Layer 7 of a small transformer language model trained on English Wikipedia (12 layers, counted from 0, width 96).
A neuron adds its activation times its output weights to the MLP's output. To switch it off is to set its activation to zero at one token and run the rest of the model.

Output weights of the MLP neurons that the questions are about. A number n stands for (n - 500) times 0.0021.
n10: 602,471,541,552,497,635,620,465,549,545,445,484,469,614,263,395,470,317,368,671,704,477,555,404,573,435,714,582,384,412,613,675,513,329,675,523,710,601,741,539,450,573,423,457,591,601,552,340,211,645,365,543,622,450,639,579,689,652,574,586,479,589,611,430,537,381,665,391,643,523,445,304,552,516,441,463,432,650,506,543,424,474,500,465,568,536,485,489,435,543,496,374,667,556,577,484
n40: 528,385,416,636,567,688,596,521,507,529,402,453,608,803,435,264,556,650,458,389,567,453,525,694,659,408,681,731,577,273,486,592,412,565,591,669,507,613,420,496,500,486,146,386,369,295,373,782,384,320,319,470,548,509,469,578,575,654,665,403,698,460,587,418,432,296,482,640,507,522,406,428,663,493,376,628,459,584,421,484,507,587,507,583,427,520,566,593,439,155,547,552,591,400,481,596
n60: 294,438,456,358,559,500,497,587,484,380,692,497,469,548,642,376,427,583,605,506,403,413,508,366,421,247,388,475,414,572,437,487,624,427,461,474,379,500,362,696,358,399,432,459,526,453,540,449,627,662,527,479,393,471,549,519,537,661,523,478,495,472,529,350,456,535,707,325,665,497,403,378,642,486,393,465,505,504,602,641,598,401,592,503,470,460,535,478,511,425,572,377,538,518,457,677
n76: 445,467,380,379,544,986,478,576,602,490,492,480,572,560,590,544,543,583,472,455,455,393,493,572,498,575,526,527,530,435,476,482,581,469,378,475,452,438,502,476,505,489,669,511,585,427,438,549,515,459,454,339,529,285,498,504,443,474,496,422,418,449,529,477,470,505,435,515,465,482,556,414,596,580,365,551,410,837,482,458,496,454,525,435,429,467,544,507,420,457,461,431,393,469,568,409
n79: 551,619,443,636,558,653,510,507,548,484,643,387,565,545,431,317,471,469,349,415,384,750,616,493,734,449,539,494,640,556,502,409,462,474,407,626,347,398,441,472,407,448,497,430,541,449,454,441,473,425,410,532,596,490,490,458,701,401,518,442,469,589,408,390,540,344,478,513,488,660,497,462,543,534,473,500,549,583,563,497,413,424,391,500,496,549,464,298,437,495,603,490,430,495,429,596
n207: 616,519,424,415,631,545,445,507,458,401,521,505,441,577,401,536,530,446,455,438,507,646,517,565,615,472,515,580,578,518,396,419,485,528,618,478,436,352,561,607,482,502,433,359,407,489,351,441,415,356,528,354,597,519,577,607,563,626,461,533,507,473,441,553,378,420,459,577,498,621,368,430,640,663,461,496,504,750,512,519,454,425,507,580,560,514,609,503,561,636,449,533,516,272,498,517
n306: 503,546,426,582,636,450,489,637,651,469,415,592,252,594,559,602,382,310,460,389,444,461,573,437,665,298,461,566,683,477,452,245,450,515,608,481,428,337,542,530,329,409,614,545,536,402,437,575,556,400,432,633,481,401,518,588,635,703,351,518,505,380,519,463,631,430,428,589,382,514,563,500,472,529,509,432,423,530,465,494,495,486,484,460,517,454,484,494,462,608,530,300,593,480,531,673
n308: 500,624,485,506,683,578,500,558,497,497,412,432,513,532,525,568,363,500,464,557,542,511,500,494,695,348,358,692,621,474,536,382,513,559,521,399,529,419,587,407,575,503,370,367,418,506,674,467,476,772,575,278,481,536,515,512,349,482,664,533,737,305,553,657,374,296,460,543,674,455,690,450,342,388,610,547,557,708,519,328,635,472,417,526,426,477,485,364,597,585,551,333,551,400,558,694
n346: 556,529,691,517,539,515,488,575,391,451,525,695,289,579,470,422,320,325,629,494,563,441,453,357,482,236,516,710,673,392,585,439,438,569,571,289,517,535,574,684,466,474,315,348,494,513,550,447,517,500,491,415,455,527,447,666,636,420,358,357,307,484,442,545,576,551,477,625,405,673,518,509,514,523,459,503,425,678,599,471,481,436,430,562,609,590,606,388,588,574,494,379,413,567,456,572

Each question names a token from some text and the token that comes next. It shows the activations a of the neurons there, in the order above. A number n stands for (n - 500) times 0.0091.

Then comes g, the gradient of the next token's log-probability with respect to the MLP's output, scaled to length 1. A neuron's effect is roughly proportional to its activation times (output weights . g). A number n stands for (n - 500) times 0.00083.

"is", then " data"
a: 500,499,496,622,497,500,500,494,495
g: 367,710,634,358,374,566,348,523,569,482,498,529,455,356,665,677,554,535,483,782,547,519,733,498,327,403,270,332,306,553,583,446,445,428,399,402,637,226,537,466,313,361,507,687,359,487,558,679,435,447,650,492,484,470,523,638,543,509,520,290,561,378,340,449,342,644,499,442,642,440,782,598,291,645,506,654,484,507,300,378,615,501,654,512,396,412,489,505,658,389,368,382,392,448,381,694
Switching off which neuron hurts the next token most? n76

" the", then " governor"
a: 682,569,544,862,490,487,484,494,496
g: 458,275,420,391,411,477,464,461,427,589,759,349,473,384,492,513,398,484,575,572,676,350,482,590,459,453,610,622,434,618,649,580,528,433,554,476,764,511,428,571,577,376,467,475,536,571,589,584,523,477,359,486,436,492,590,632,304,294,680,653,575,560,684,606,537,458,492,510,194,558,602,299,678,654,569,377,279,435,641,398,435,384,494,330,325,848,563,711,200,515,535,352,430,582,506,688
Switching off which neuron hurts the next token most? n10

"ori", then "za"
a: 494,499,498,592,499,500,500,499,521
g: 590,525,455,431,375,566,381,507,465,384,443,585,466,489,558,401,635,543,484,525,279,586,650,642,293,414,296,306,490,439,749,543,744,764,797,226,541,614,566,396,515,363,593,528,375,505,517,555,524,336,552,327,290,495,571,433,199,386,715,779,516,524,692,730,542,508,581,674,573,470,446,502,545,622,554,639,336,474,496,616,358,540,539,635,514,372,630,474,574,492,483,643,493,468,519,384
Switching off which neuron hurts the next token most? n76

"rec", then "ord"
a: 608,500,493,531,498,490,492,496,490
g: 434,604,660,451,448,421,457,587,760,664,656,572,542,522,604,573,417,427,455,506,356,519,387,474,604,376,423,503,626,426,461,630,479,634,698,444,576,416,210,327,461,651,433,380,596,444,276,703,546,405,377,541,346,501,657,706,231,489,615,390,552,502,409,447,700,616,640,608,415,607,583,399,400,492,464,263,400,406,336,455,656,760,518,443,373,508,653,336,455,725,490,520,348,785,454,570
Which neuron, switched off, raises the next token's probability most? n10

" billion", then " from"
a: 498,500,500,483,485,633,492,485,500
g: 536,259,497,666,375,664,444,463,557,513,509,594,259,672,434,416,576,592,490,475,502,557,156,542,597,427,602,561,678,425,395,579,463,671,643,536,379,504,649,817,302,528,467,398,479,328,439,453,388,447,515,673,562,449,477,681,565,639,647,706,684,537,386,466,408,579,666,253,534,460,317,456,579,530,418,367,408,523,488,653,578,484,168,472,359,451,566,439,578,693,464,581,525,523,480,218
Switching off which neuron hurts the next token most? n207

"ns", then " District"
a: 500,499,582,481,500,500,494,500,499
g: 408,437,476,679,428,583,314,487,455,561,603,474,341,527,512,295,442,439,558,665,410,763,555,438,456,498,380,527,381,590,563,486,630,714,411,375,962,319,562,720,448,330,467,642,203,641,579,358,330,559,445,494,628,550,451,590,583,560,538,550,608,330,347,511,351,471,537,613,575,601,623,419,419,498,356,610,607,607,416,483,649,412,318,641,538,509,441,544,420,552,534,226,464,328,428,697
Switching off which neuron hurts the next token most? n60

"ained", then " control"
a: 500,491,500,758,495,500,493,490,494
g: 477,579,534,697,859,458,428,425,491,440,471,461,418,496,539,617,491,511,568,488,439,435,407,686,487,516,538,161,472,519,631,570,636,445,572,338,725,406,420,412,706,719,426,605,611,395,475,647,411,273,433,515,380,503,384,690,472,667,552,667,537,597,290,716,337,399,513,588,506,378,729,417,274,408,711,474,692,441,356,464,613,422,601,354,306,584,575,432,410,526,379,607,436,431,350,380
Which neuron, switched off, raises the next token's probability most? n76

"04", then " release"
a: 493,498,500,487,487,576,483,510,484
g: 460,468,438,511,603,552,436,633,637,244,680,496,499,392,646,426,371,364,408,455,429,586,811,543,407,518,592,204,465,487,402,568,392,603,550,266,349,644,435,298,511,485,263,398,643,474,697,505,367,568,525,400,736,522,610,605,393,446,387,397,454,672,518,540,354,515,400,486,582,588,594,434,516,743,475,389,611,505,540,429,808,479,495,487,451,734,542,484,548,345,335,677,335,341,712,391
Switching off which neuron hurts the next token most? n207

"V", then "'"
a: 489,499,500,497,481,540,602,499,484
g: 536,332,533,459,424,443,343,496,311,368,470,418,526,323,571,628,661,585,481,378,478,563,921,583,456,365,653,587,553,445,623,358,615,626,497,584,748,470,513,159,540,285,380,370,453,572,626,446,467,478,268,684,412,665,372,671,509,532,415,613,638,324,563,430,458,406,479,694,629,512,659,388,427,447,363,476,442,314,374,590,547,372,538,440,389,398,313,279,313,563,483,427,435,507,485,516
Switching off which neuron hurts the next token most? n306

" On", then " September"
a: 499,499,500,676,490,481,499,499,499
g: 655,518,619,452,453,454,493,559,389,450,572,251,601,421,557,536,432,683,592,428,307,474,510,399,540,440,446,772,378,565,497,389,710,536,529,520,164,501,613,623,339,476,501,501,307,439,509,630,728,236,571,512,530,369,570,379,587,500,475,595,345,702,614,494,736,643,714,548,475,451,578,678,536,638,381,544,479,571,574,457,652,484,430,558,444,291,604,216,687,628,585,237,627,365,524,412
Switching off which neuron hurts the next token most? n76

"tha", then " Franklin"
a: 483,499,481,499,499,490,481,500,706
g: 630,671,548,295,413,530,518,704,463,583,606,430,466,460,719,404,255,629,798,675,532,583,345,534,508,548,567,259,402,483,425,416,658,655,521,391,477,738,475,690,340,461,518,504,343,447,523,453,634,422,665,420,392,544,427,766,475,601,613,634,545,464,559,467,603,662,737,282,523,728,552,472,623,374,599,629,261,679,592,439,526,549,579,505,603,467,557,570,399,707,510,504,506,451,613,718
Which neuron, switched off, raises the next token's probability most? n60

" his", then " death"
a: 583,498,531,594,509,485,499,486,499
g: 511,731,543,657,565,411,647,685,473,350,641,269,556,641,540,337,332,287,403,414,258,409,457,488,576,370,712,428,617,350,462,384,653,476,411,559,497,633,238,429,396,508,567,544,319,457,468,447,461,321,525,505,418,524,421,298,526,458,743,334,397,582,600,386,461,785,306,412,483,624,632,438,744,587,476,533,491,471,503,517,530,437,480,612,354,411,342,444,509,354,604,676,559,306,731,573
Which neuron, switched off, raises the next token's probability most? n10